Layer 3 of a small transformer language model trained on English Wikipedia (23 layers, counted from 0, width 128).
A neuron adds its activation times its output weights to the MLP's output. To switch it off is to set its activation to zero at one token and run the rest of the model.

Output weights of the MLP neurons that the questions are about. A number n stands for n times 0.0035.
n5: 9 47 35 38 19 22 -33 49 -26 -59 8 -28 30 -27 1 12 24 1 34 5 -21 -3 -15 -24 -15 -15 32 0 -40 -25 25 -15 4 37 -23 30 22 40 5 -15 15 18 28 -23 -6 -7 -3 6 -7 -5 40 -49 -3 -26 -20 30 -31 12 -13 -6 -12 29 61 -30 -14 -14 -49 3 6 16 -21 21 -4 13 -15 -11 -34 -17 60 -14 12 18 -31 23 -42 -1 14 -31 4 -64 38 1 8 -20 41 -43 27 -3 10 -57 8 -14 18 -54 34 10 12 31 2 -4 -18 20 31 33 -37 13 7 44 4 59 -78 -8 -7 -11 -43 -17 31 25
n11: 26 8 -44 24 11 35 22 7 13 -16 -6 4 -27 -38 -59 3 -48 12 -7 49 17 -30 12 13 28 3 0 2 5 -2 -19 13 11 -16 24 -7 15 -2 -28 19 6 8 8 -41 39 -28 20 16 -4 32 32 66 6 -16 -23 -37 17 -20 -27 -5 76 -29 16 70 -10 13 21 6 11 -41 49 -10 49 -18 39 21 -12 -13 -24 43 -18 -20 -23 35 -22 -13 15 -25 14 3 40 -36 -23 43 -16 -32 0 20 -35 -29 -42 -15 -24 -14 -52 9 -39 54 -6 25 -16 -17 -19 38 14 -17 13 12 2 -10 -21 15 17 -6 3 -37 -58 -76
n18: -47 17 9 -24 28 14 -34 14 18 -2 16 58 22 14 35 -70 30 -3 37 -29 -33 -29 -12 -74 -3 14 13 -15 27 40 38 -9 7 3 -68 -11 -19 45 5 29 -27 1 9 1 -22 24 0 40 23 20 15 -18 43 -9 -28 17 -11 21 35 -17 -16 25 -24 -38 32 2 5 -40 -20 43 30 25 -46 -51 -45 -5 -24 8 10 0 -6 -23 18 -34 22 -51 -32 -28 -25 -25 22 -23 27 -5 6 5 67 -25 11 -6 -34 18 -14 25 -27 -7 51 15 15 -14 7 -19 -32 -9 19 5 -28 3 50 72 7 -16 -16 1 21 37 26 46
n30: 2 -2 -8 -44 -5 -36 25 -18 2 47 12 6 3 31 35 4 -4 -38 -23 -2 -8 -6 -1 36 41 -34 -46 6 33 -44 -30 -6 -34 39 -2 -8 6 40 -32 -22 -68 -2 -56 14 -9 -20 16 34 -4 14 12 22 -3 13 24 -11 23 56 -15 8 -32 -19 21 -11 -48 -77 -5 48 19 4 -3 -11 23 -36 31 -22 12 43 9 -4 -18 -11 -39 19 4 -43 -47 28 -49 30 -16 17 -22 41 10 -67 10 -15 -27 -37 -32 -22 7 14 19 6 -5 5 -11 29 2 2 -19 -3 25 50 19 -39 -18 34 38 -48 -6 15 -4 -38 -32 25
n33: -17 -10 -3 3 11 0 30 27 18 -3 7 6 13 -46 -27 -45 -37 64 -60 17 17 -9 -7 11 1 -13 -41 33 12 5 18 26 -56 -19 51 -35 12 1 3 -2 -27 72 3 12 69 1 -26 6 -5 31 39 18 3 -14 -18 20 5 12 -32 14 25 23 -3 63 36 -25 41 5 52 38 -54 0 -54 -10 -28 25 1 49 57 10 1 14 26 -43 -40 -35 43 -23 7 13 -17 -9 23 8 -67 30 -7 -46 -7 65 21 -10 7 -7 11 27 -21 -15 -7 -20 5 -21 -22 37 14 -10 24 6 7 5 -7 -3 -19 -3 -19 -16 40 14
n57: -1 22 55 1 67 4 9 11 32 -40 -19 -64 -24 25 27 -19 -5 -60 27 -15 -33 -17 -33 16 69 19 -13 -21 -15 6 -19 -8 6 10 18 17 57 53 -33 -2 -4 -33 36 8 19 17 -5 -18 2 -41 -10 8 58 -2 30 -49 8 -23 6 -63 -14 -15 -50 11 22 -44 30 -12 37 4 -89 -25 -4 -48 -16 5 -23 2 -26 3 5 1 -6 17 -34 -12 -7 7 -25 9 0 12 -42 34 -16 0 30 23 -36 -28 -63 37 4 24 50 -55 -61 50 -11 36 14 0 6 11 63 18 0 8 14 -9 71 -43 31 -19 26 -20 0 -40
n117: 8 40 -9 -37 -21 14 -6 17 23 68 5 -7 8 18 25 13 -18 14 13 22 16 -5 4 -7 -19 5 29 -19 -6 11 -49 -28 -34 -6 29 -4 -2 -14 16 18 4 -24 -23 31 6 13 2 -1 -13 -48 -17 30 -25 18 -51 -4 -14 -32 6 -17 -13 12 4 1 -8 14 -24 -11 -7 11 -11 -27 52 43 32 10 -6 4 35 33 -21 22 10 -1 7 -4 26 -2 -21 -51 40 -40 8 11 -43 5 14 3 -49 -43 1 -3 15 0 9 13 12 8 -16 31 44 3 1 6 -26 37 -8 9 8 7 25 -4 -35 -23 51 -38 8 4
n136: -19 -34 -20 -53 14 -7 16 3 79 -16 7 24 33 17 -2 35 -50 32 -1 -26 14 8 -53 -11 11 14 17 -4 22 19 -26 -44 -24 -52 8 -33 -13 1 24 22 -29 -4 53 -6 0 0 -19 20 19 -9 7 3 30 5 -66 29 -17 -3 -34 -12 -10 -32 27 39 -12 -34 22 -19 8 5 35 -1 -32 -21 61 3 -25 17 -11 -16 -48 -21 47 28 -5 -33 6 -37 -2 20 11 73 -28 -15 12 14 -7 -11 -62 -10 71 9 36 54 -39 21 8 22 6 -7 33 1 9 -2 -8 29 -9 -32 -15 39 -2 26 1 -29 0 -23 -24 2
n161: -55 -22 -31 -19 13 8 -4 -17 -42 34 17 -54 67 48 -15 -29 -18 -3 3 -29 -8 -24 26 18 5 1 -86 -29 -6 11 13 33 4 18 7 63 18 41 26 -21 -24 -21 3 9 14 -34 -6 2 -49 -6 -15 44 -15 36 18 -37 -28 -12 -33 18 -9 44 -31 10 0 -3 11 -16 7 72 0 30 12 -40 39 -34 17 31 83 -28 23 -16 5 39 -6 32 -62 26 -40 -7 -3 -2 56 18 14 27 59 -15 16 1 -13 -1 -3 10 30 -43 23 -9 -44 -1 -28 -57 36 -24 14 10 -50 46 29 13 2 28 -5 -37 -19 2 -14 23
n213: 18 -71 -12 28 -2 -12 77 41 -21 6 -25 6 18 0 33 -14 21 -7 -44 60 29 -4 63 27 22 20 -27 -40 -29 -13 -28 43 -10 -16 9 -1 -62 -27 -54 39 13 -13 -9 38 -31 20 13 -10 28 4 -13 8 -57 30 44 34 4 -23 22 -8 11 10 -9 -7 1 24 -4 -54 7 5 38 27 -11 24 -29 9 48 -30 -2 -25 -11 -20 12 -23 -20 -14 32 31 -44 22 19 -33 32 19 -33 -11 -35 -37 -36 -20 18 -12 -17 11 -23 9 43 7 17 -21 -30 36 33 12 12 49 3 -58 -3 -13 8 9 11 -31 32 -26 31 3
n221: -35 7 42 24 -56 -24 -12 -25 2 -10 -37 -16 14 -31 30 -3 -21 33 -67 -44 -25 -53 11 14 4 7 37 -20 15 29 55 -25 7 26 19 14 19 -20 -26 20 -5 -65 12 23 24 -14 -21 -35 17 -14 -52 -4 -32 -11 32 -11 74 -15 12 -12 -24 -26 25 -12 0 20 -16 -19 11 26 37 -33 -22 37 21 10 2 -2 47 63 -24 4 9 -34 -3 -1 41 -10 2 5 67 58 -13 -9 -19 -23 -20 -3 17 -10 27 8 -19 45 8 -3 3 33 -32 -16 23 8 -46 -12 -24 6 -30 5 1 47 12 -38 -73 23 -8 30 2 -28
n243: 7 31 4 53 -36 -92 17 5 46 1 16 -27 -29 -54 24 -16 -16 -13 -22 13 -19 -26 -62 -24 11 -38 7 16 -16 29 -23 -44 -16 15 30 -49 -51 -15 -26 10 43 -29 -32 -24 -8 -1 51 21 12 8 -16 -19 16 -4 -50 24 46 10 50 56 8 36 -6 15 48 -3 -31 -11 39 18 -52 23 -32 -2 36 -39 -3 -23 -11 11 -36 14 -19 2 46 -6 -2 -18 18 37 -33 -1 -11 -14 0 -28 -2 8 -3 12 -18 -23 -45 15 22 -16 -23 11 22 -5 -30 -24 -42 -1 55 -22 -16 38 -9 -8 27 -16 1 -19 0 47 -18 -14
n245: -76 -4 -18 0 -10 8 21 -42 -6 3 32 -34 7 -26 28 37 -5 4 10 32 7 24 6 -26 -31 -19 38 1 5 -4 9 -31 -30 14 22 -31 -29 -4 -4 15 39 9 -41 -13 -39 -22 -29 -2 14 -17 -59 45 -28 11 -26 -36 -3 -15 -25 43 15 -38 -13 -5 39 2 -4 2 41 -11 -67 -40 21 -9 -8 -29 -8 -25 18 -28 -4 9 15 15 -15 4 -61 -45 -22 -15 6 -78 -7 -27 39 39 18 1 6 -26 -21 1 -37 -18 32 -35 -29 -5 -1 -26 -22 -13 23 30 -23 -31 -32 -63 -44 -5 -20 -9 -24 2 -1 20 20 -25
n271: 18 37 -1 -14 2 3 52 -13 2 67 -37 -8 -24 -19 -44 7 -29 5 37 56 33 -33 31 39 -32 7 -11 3 3 -20 -31 31 -22 94 -36 -23 45 -13 -48 -17 15 -9 -26 -40 -27 20 1 3 -10 31 16 -19 -1 32 17 56 -16 -9 -50 3 -6 -7 -2 7 -41 -48 23 35 -9 -47 -17 58 -8 2 -38 9 3 -25 28 22 34 30 13 32 -38 -9 -34 7 -58 11 -73 4 10 -10 -25 -23 54 -61 -3 -51 24 -16 6 -17 2 -29 12 -10 -35 -29 -11 17 4 28 -10 20 -41 -8 45 20 -2 -2 36 15 -47 -44 19 45
n274: 36 -9 0 -4 14 -2 30 -7 0 26 22 -55 -3 22 -41 -16 53 -42 60 9 9 69 -24 24 -12 -33 55 -16 0 -21 -25 -18 5 -2 -12 4 13 -34 7 10 -10 -2 -3 -22 -9 -24 -27 -10 -64 23 -8 -18 -25 -4 -42 -34 51 29 -56 -44 -3 -6 -26 28 81 7 43 -11 -28 1 27 46 -13 3 13 46 2 25 0 14 27 -11 43 6 -47 -14 15 13 0 -17 -14 38 -60 33 72 -19 -61 33 -27 -34 -8 -41 61 20 3 49 46 -9 12 -28 -9 -18 -22 39 58 9 -16 -36 17 23 18 21 -47 22 12 -4 15 -15
n282: -4 -11 -18 2 -13 -46 -34 -12 17 2 -25 -9 -19 7 -6 2 -60 -45 -3 -19 28 -21 7 -7 -28 20 -12 33 -24 -3 -68 -12 -16 -32 6 19 16 -8 -3 -9 -10 3 36 -30 0 -26 52 50 -9 13 14 3 -12 -41 -12 -4 46 -47 27 3 -12 56 20 -10 -45 39 -21 -23 -30 24 8 3 20 14 39 -1 42 -12 65 -6 -24 -28 74 30 23 -34 14 -42 -30 56 49 -16 11 6 32 -20 -4 -3 53 27 37 2 6 9 16 38 0 -27 18 11 30 69 13 -15 40 -20 -41 5 17 6 -11 -31 -23 17 6 13 10 3

Each question names a token from some text and the token that comes next. It shows the activations a of the neurons there, in the order above. A number n stands for n times 0.2.

Then comes g, the gradient of the next token's log-probability with respect to the MLP's output, scaled to length 1. A neuron's effect is roughly proportional to its activation times (output weights . g). A number n stands for n times 0.0041.

"c", then "K"
a: 1 1 2 0 0 2 13 -4 -2 -16 -2 3 5 -2 1 1
g: 2 0 1 6 -31 -49 6 18 -16 -29 -9 3 -5 -8 -20 1 39 33 -31 14 10 37 11 -15 24 9 -14 28 -33 23 -24 25 2 -19 2 -9 4 17 19 0 -30 2 0 17 26 -28 2 6 2 13 31 36 -34 25 17 0 -3 -25 18 -16 -5 -6 -22 -28 -19 24 10 36 26 -9 -23 -11 32 -7 4 24 -29 -17 8 40 18 20 7 -54 -10 -9 20 -21 -13 1 47 1 -1 -13 -4 -14 -18 -18 8 18 -16 -20 -3 3 -18 -51 24 9 42 -36 22 14 15 -3 17 -20 51 -37 6 -30 8 -40 5 -14 20 -13 -1 -9
Which neuron, switched off, raises the next token's probability most? n213

"erm", then " stud"
a: -4 -8 9 11 1 5 -16 12 3 2 0 -3 1 -6 4 2
g: 11 -22 -15 -10 1 12 -2 14 40 -15 -1 -2 0 -21 24 52 -17 49 2 -31 6 -7 1 -20 -32 8 -23 -30 14 29 -19 5 -18 27 -8 -32 -3 41 11 4 -15 -5 7 -6 -37 -14 5 44 16 23 -23 8 23 -12 -14 5 16 37 6 27 -19 -35 3 32 -5 -11 -18 20 -9 8 27 16 6 -14 49 -13 21 -34 -22 9 -7 19 6 -17 -20 3 24 15 5 23 -8 2 24 24 39 39 -11 16 -4 -39 -9 1 6 48 -25 17 26 -23 -31 6 -20 -16 11 -8 -20 11 0 -23 -7 -3 -18 53 -15 8 19 -22 40 22
Which neuron, switched off, lowers the next token's probability most? n136

"el", then "g"
a: 0 -2 32 -1 1 3 10 0 0 0 1 1 0 1 -1 -3
g: 6 13 -1 43 6 -43 -7 37 -38 1 -40 3 1 3 -2 5 -11 -35 -5 -36 -31 -25 -4 36 -8 -27 6 -5 -21 -30 12 -13 -19 -18 4 -3 22 -7 -45 18 10 -31 -1 -45 -2 -3 13 -7 -29 -4 -1 -14 -4 13 52 17 16 -56 -2 29 31 37 -27 -21 28 6 -8 -7 -5 -5 -1 36 -23 -33 3 13 -3 13 1 -4 31 1 3 20 -15 -1 14 -12 20 17 34 -5 -10 -21 -43 20 16 -26 -35 6 16 0 19 5 -43 0 2 -3 -18 9 -20 8 13 -32 -37 -18 -45 -6 12 -17 -18 -17 19 3 -19 -22 -3 -21
Which neuron, switched off, raises the next token's probability most? n18

"olog", then "y"
a: 3 1 6 10 1 -1 1 4 3 2 2 -3 -2 62 0 -1
g: 3 -33 -51 16 2 20 -28 15 -59 29 26 -3 1 -2 -11 -7 -10 -1 8 -30 10 -49 2 -16 27 8 6 31 14 -4 12 5 2 51 -31 4 0 20 -14 -16 17 17 25 19 -40 -12 35 -24 -42 23 -10 -1 11 11 17 -2 -32 -10 32 -16 9 21 48 5 5 11 -20 -11 -19 -27 1 5 -32 -20 -31 14 5 -31 -3 45 41 -14 -31 -6 -12 6 10 14 -18 -7 -30 -35 -6 -10 30 14 37 -16 -14 -9 5 -13 16 -6 23 6 -24 11 -7 -22 -34 -6 21 23 19 17 -13 2 7 -4 43 -15 -14 -6 -21 8 -21 -15
Which neuron, switched off, lowers the next token's probability most? n271

"m", then " off"
a: -27 -1 5 -4 0 -3 -3 0 1 -1 0 -1 0 0 0 -10
g: 4 12 58 13 -10 22 -12 3 -23 21 2 -39 4 3 -1 5 -7 19 19 -5 4 -60 -5 -19 4 -15 -14 -25 -16 0 -26 6 -22 27 -32 5 21 4 25 -14 14 8 -16 27 -51 -23 3 8 5 -10 -28 29 28 5 -7 -1 25 0 -3 24 -39 -22 53 2 18 -2 -6 26 -37 10 10 12 -31 25 -7 11 28 -21 5 -9 -55 -14 20 8 26 7 25 -14 14 -12 -29 13 -2 21 -22 -9 -14 -7 27 -37 -13 -8 2 30 -23 7 19 40 -9 44 -16 19 2 -10 2 18 26 -19 23 56 10 9 -11 4 8 -26 27 7
Which neuron, switched off, raises the next token's probability most? n5

"ied", then " with"
a: 0 1 0 0 3 -3 1 3 1 -38 2 -2 13 0 -11 15
g: 6 7 -5 21 32 10 -12 -25 -42 -28 24 -13 28 -6 -4 4 9 -15 -11 -17 -33 14 7 9 -53 -23 -15 -1 -11 2 10 25 25 11 0 -21 29 15 -5 -36 10 15 -24 -13 6 -42 54 7 28 4 17 -5 37 -8 -17 11 -23 -4 5 24 -11 11 2 71 45 -26 7 3 28 -8 -10 -10 -31 24 14 -10 -12 -15 23 -40 4 15 15 -13 -7 -28 -51 -10 15 -14 -16 -10 3 4 -11 -3 -33 -2 -26 -3 3 -11 -2 -12 -25 -6 -26 46 -24 20 17 8 -24 0 14 51 8 19 26 25 24 25 -5 20 11 -17 17 14
Which neuron, switched off, lowers the next token's probability most? n213

"im", then " S"
a: 1 7 -2 2 38 -1 5 0 2 -2 26 2 -5 1 0 2
g: -19 -11 -21 -1 -20 12 20 -4 21 -14 0 7 -8 27 -29 31 -4 41 -14 15 -37 15 32 12 9 14 -24 28 9 -22 1 22 -20 21 -34 -18 4 11 -6 -20 -7 24 -15 12 22 -14 -7 -25 -3 34 -13 9 2 -20 28 -6 1 -17 24 13 31 -12 31 -31 -15 -13 -9 35 -44 -6 16 -24 -19 -29 21 -29 15 -18 57 -26 0 -8 8 1 15 -21 -3 -32 -14 11 4 16 50 -16 -15 17 -9 -12 -27 44 7 -22 60 45 7 -31 13 7 6 -25 10 6 2 24 -21 47 -5 9 20 26 -32 -14 0 16 -11 9 -5 -24
Which neuron, switched off, lowers the next token's probability most? n33

" |", then " Le"
a: 2 -10 -1 0 1 1 0 0 -2 -1 2 1 -1 1 -12 0
g: -6 12 13 -24 -10 -37 4 23 13 29 13 16 13 40 18 -8 1 7 10 41 -28 19 26 28 -47 -19 -21 8 4 -31 -37 -4 -36 11 7 -32 -35 11 29 43 10 -2 11 -15 25 13 25 -25 -17 12 -15 30 6 -3 -46 -7 19 19 -38 16 -6 -6 3 7 42 8 -11 -10 -18 29 37 -52 -8 10 14 32 -11 2 42 -17 -16 -7 29 -17 -13 -4 39 -44 -3 14 2 -13 12 -32 -6 -18 -10 25 -13 -4 8 13 -2 -3 15 -9 15 21 -11 -31 2 -16 -12 22 -19 -8 -19 -20 12 -2 27 -5 38 2 8 8 -18 -44
Which neuron, switched off, raises the next token's probability most? n274

"al", then " at"
a: 0 -1 -8 3 3 0 2 -35 0 0 -5 2 0 0 -2 2
g: -45 2 28 -5 -22 -5 18 32 30 39 4 -17 33 5 -3 -10 0 -8 6 33 -4 -13 53 0 -14 34 -20 -4 -18 13 24 32 15 19 15 14 -25 11 1 22 -8 12 -9 26 49 21 -7 -15 10 -11 -3 12 9 -6 -14 -45 -5 -7 26 29 -17 -6 13 32 -10 -46 1 -14 -19 62 5 2 10 -8 11 15 -40 -12 -15 -7 -5 10 -33 -23 -17 9 20 14 30 45 18 7 10 -2 2 -25 -26 14 10 -9 -29 -22 36 15 1 -9 -6 -35 2 15 -41 0 -19 -8 16 7 -13 -16 4 -15 16 -41 38 16 27 -12 6 -40
Which neuron, switched off, lowers the next token's probability most? n136

"ou", then "ther"
a: -1 0 0 1 -1 -1 4 0 6 8 93 0 1 -21 1 0
g: -11 30 -9 -3 -24 -17 -3 -7 -16 -17 3 -46 15 -19 40 -6 -11 -15 -30 41 7 1 42 -7 31 18 8 8 -18 58 -9 -23 -39 -17 -4 4 -36 -13 -11 -30 -14 8 6 -25 2 12 -6 0 -17 -7 25 -26 -10 -7 26 14 1 -8 24 20 -55 7 6 -20 34 42 -36 41 14 -21 -11 4 11 -16 11 -29 6 45 -47 16 -14 13 26 41 -39 22 27 8 2 -11 7 -12 -7 1 8 0 -15 18 -12 -8 4 -12 -18 -12 32 49 5 29 14 -30 6 12 7 10 -5 -6 -11 -9 2 8 15 21 16 -25 36 -17 15 11
Which neuron, switched off, lowers the next token's probability most? n221

"ir", then "k"
a: 1 0 13 0 5 0 0 1 2 3 -2 0 6 -2 -1 -65
g: 12 24 -15 17 -42 -10 -5 15 14 21 -14 7 25 -11 -7 13 12 37 26 -37 -17 19 32 2 -46 -6 -4 22 -8 9 3 -6 -25 12 6 -1 18 28 2 21 32 -27 -13 17 45 7 -12 9 -30 25 -28 -1 -16 -4 -2 -9 33 35 5 15 15 -28 22 -31 13 25 -12 12 -4 23 -3 -13 11 -24 12 -25 -33 -7 -32 23 48 -29 0 -15 -37 -5 39 12 -18 -22 27 21 -6 -15 16 11 8 -22 6 -11 -5 -12 -33 14 -34 -9 24 -21 4 47 50 -8 -35 -25 -23 26 -37 -4 -21 -4 23 14 6 -5 -30 -13 12 -27
Which neuron, switched off, lowers the next token's probability most? n282

"es", then " re"
a: -2 -1 -1 -12 0 1 0 3 -1 -2 0 -1 2 19 5 0
g: 6 54 2 -9 4 -39 31 11 -18 21 7 -13 2 19 15 18 -19 -40 5 4 -15 -24 21 -16 11 -7 -22 -9 -61 -8 -11 -28 20 16 -5 3 -8 0 0 -12 19 21 -16 10 0 -3 0 27 -30 26 -3 51 9 11 13 15 -6 28 -21 8 5 14 33 3 5 -10 1 15 -9 43 30 3 9 14 29 33 -9 -10 -43 15 3 -15 16 -9 23 12 31 30 14 -16 3 7 3 -18 -9 -7 -29 -42 2 50 4 -32 18 16 -32 9 -10 25 26 -11 31 25 24 -21 37 2 13 -20 -25 22 37 47 -41 17 -12 -10 11 -15
Which neuron, switched off, raises the next token's probability most? n30

"ie", then " ro"
a: -2 -1 -2 -1 4 -2 35 2 -1 -1 4 -2 1 0 0 0
g: 35 -17 -33 19 -27 -13 -7 2 32 2 5 36 4 -21 -8 3 4 7 -23 -12 0 -37 -19 -13 -30 13 24 0 17 3 16 8 -17 35 -33 11 14 2 -5 -6 22 9 -29 12 -5 24 43 27 -12 24 8 22 -1 37 -24 28 -41 5 -11 19 -1 -17 -13 26 -1 31 35 15 -21 37 18 11 21 -1 23 18 -2 18 16 25 -34 -28 28 -16 44 17 -9 3 27 -3 19 -18 -17 -13 -11 -19 4 -7 9 -63 -19 58 -1 -10 -26 36 -35 14 -9 -4 -8 16 -27 18 1 16 1 -13 -18 -11 40 35 -4 32 13 -15 -1 4
Which neuron, switched off, lowers the next token's probability most? n117

" app", then "l"
a: 2 -3 0 2 1 0 7 2 1 -1 -1 1 0 1 1 -21
g: 14 -2 44 9 7 7 24 -17 3 32 -7 -5 -8 -10 -26 23 -36 -20 11 19 19 -10 44 3 -39 13 16 -21 -15 -50 46 2 4 -14 -47 11 12 16 -10 -26 -20 -45 38 7 -2 -19 -10 -16 -22 6 14 -27 12 -2 -19 2 1 -8 28 -8 -2 18 -6 6 -48 23 -12 20 -19 34 0 -26 26 -2 16 -14 1 13 -31 -15 25 44 -12 -11 15 -6 7 -8 -28 -42 -17 -26 5 24 -13 13 -16 11 22 12 25 38 44 1 -32 9 17 -23 10 1 -29 30 -21 -40 -3 -22 -2 13 -25 18 -18 -4 22 0 14 -10 -35 4
Which neuron, switched off, raises the next token's probability most? n282

" le", then "ft"
a: 1 0 -2 -1 1 -1 3 1 1 10 1 0 -1 2 0 -1
g: 14 5 54 -16 -34 -46 -1 -9 18 -56 -22 10 53 1 -21 5 4 4 -4 -10 17 22 23 6 2 38 -6 -28 -6 20 12 0 -6 13 28 27 11 19 -8 0 -22 40 1 -25 -15 32 -14 11 -8 -15 39 5 26 -7 17 27 -16 2 -30 -14 23 32 36 -11 -32 10 13 -44 29 -28 15 5 -6 -32 3 39 24 -9 -29 -28 10 -17 -25 0 -13 -1 25 -4 -2 26 24 -29 7 -2 -13 -13 -10 -22 -30 -2 21 -39 7 12 33 -32 2 14 3 -12 -8 -2 6 4 26 -4 16 -7 9 -8 34 39 -19 1 -7 -42 -15 -3
Which neuron, switched off, lowers the next token's probability most? n213

"ed", then " |"
a: 24 -3 -1 1 3 -1 1 1 0 0 3 5 2 -2 2 -1
g: 1 -10 -5 -35 15 -45 10 17 21 -17 1 -53 22 -45 7 -4 6 26 2 31 20 8 -13 5 -10 14 10 -1 -25 -6 -2 -8 18 -14 6 4 -5 40 -12 -7 12 22 6 -22 -30 -12 -29 -36 10 -25 23 -17 13 -14 -32 16 -20 -7 -17 9 -35 3 -12 -2 17 71 -24 -14 -25 15 -26 14 -17 0 -25 -11 6 -8 8 6 26 19 -9 -14 42 13 37 17 21 -21 6 -30 -16 -4 14 15 38 -7 -3 32 -32 19 -6 1 -20 -11 4 -2 11 17 6 -13 9 18 2 -2 38 14 -61 26 24 -10 -18 -10 -58 -5 -32 -16
Which neuron, switched off, lowers the next token's probability most? n5

"at", then "ne"
a: 0 -2 -3 0 -1 2 2 6 8 0 -1 -4 -1 -2 0 1
g: 14 24 -8 -33 26 13 -18 -13 42 21 1 39 22 8 -23 -7 -4 -6 2 6 4 -11 35 3 -1 -19 -2 14 6 -22 -10 12 -47 -23 45 -12 -19 -15 17 -2 30 -6 -10 -11 29 9 2 -30 15 3 0 -12 18 12 -31 8 -3 33 -8 -24 5 5 38 5 37 -12 -7 16 27 -7 39 5 0 11 -8 17 -29 19 36 -17 22 3 9 -27 9 7 25 3 3 -17 -11 -1 -21 -23 20 -32 12 -2 -17 -39 13 23 -10 16 -39 14 31 1 46 -20 24 26 -52 29 -11 -71 -30 -4 -10 21 3 -23 8 6 -13 -12 -41 -5
Which neuron, switched off, lowers the next token's probability most? n136

"11", then " December"
a: 9 1 1 0 0 -1 1 0 -1 1 0 0 7 2 -8 -1
g: -20 -28 -9 -2 37 -19 33 22 11 -11 -40 18 -19 -30 3 -46 0 -6 -25 -25 -5 8 16 10 40 9 -39 10 46 -20 17 16 -11 7 14 2 4 -7 17 28 -17 3 -15 21 -7 8 9 11 -2 -13 7 -32 -9 41 4 -2 -34 -24 32 -8 24 9 7 -21 -7 12 -1 -3 -12 6 1 -4 -15 -52 -25 -53 -39 -9 -3 10 -13 -15 2 -50 25 0 -4 -11 10 1 8 -28 21 7 -50 17 -7 21 -14 9 3 -31 -15 -16 -4 15 -11 -25 -54 1 9 12 16 -10 3 -42 -12 -11 20 12 10 34 39 -34 3 27 -32 2
Which neuron, switched off, lowers the next token's probability most? n274

" at", then " the"
a: 9 -1 1 1 23 0 2 1 -19 2 -1 1 -3 -1 -3 -13
g: 42 10 -27 0 7 22 31 56 -3 6 -23 27 -28 -16 16 -23 11 15 -20 -2 -35 -6 -18 4 -7 -34 -5 13 39 -39 4 10 12 4 18 15 -17 31 45 19 5 48 14 -32 5 -4 9 4 2 -7 1 18 -31 -7 -29 -2 16 -8 26 -6 0 18 -5 -11 -8 8 -10 0 29 -13 39 3 9 1 -31 34 -23 -9 -27 14 3 8 -30 7 6 19 -14 33 -67 -10 -25 -6 -26 46 12 1 -53 36 10 -1 25 26 0 -18 -32 17 -26 6 -16 9 -6 17 -8 21 28 10 -7 6 30 6 -9 -11 -3 11 -31 11 23 -12
Which neuron, switched off, lowers the next token's probability most? n161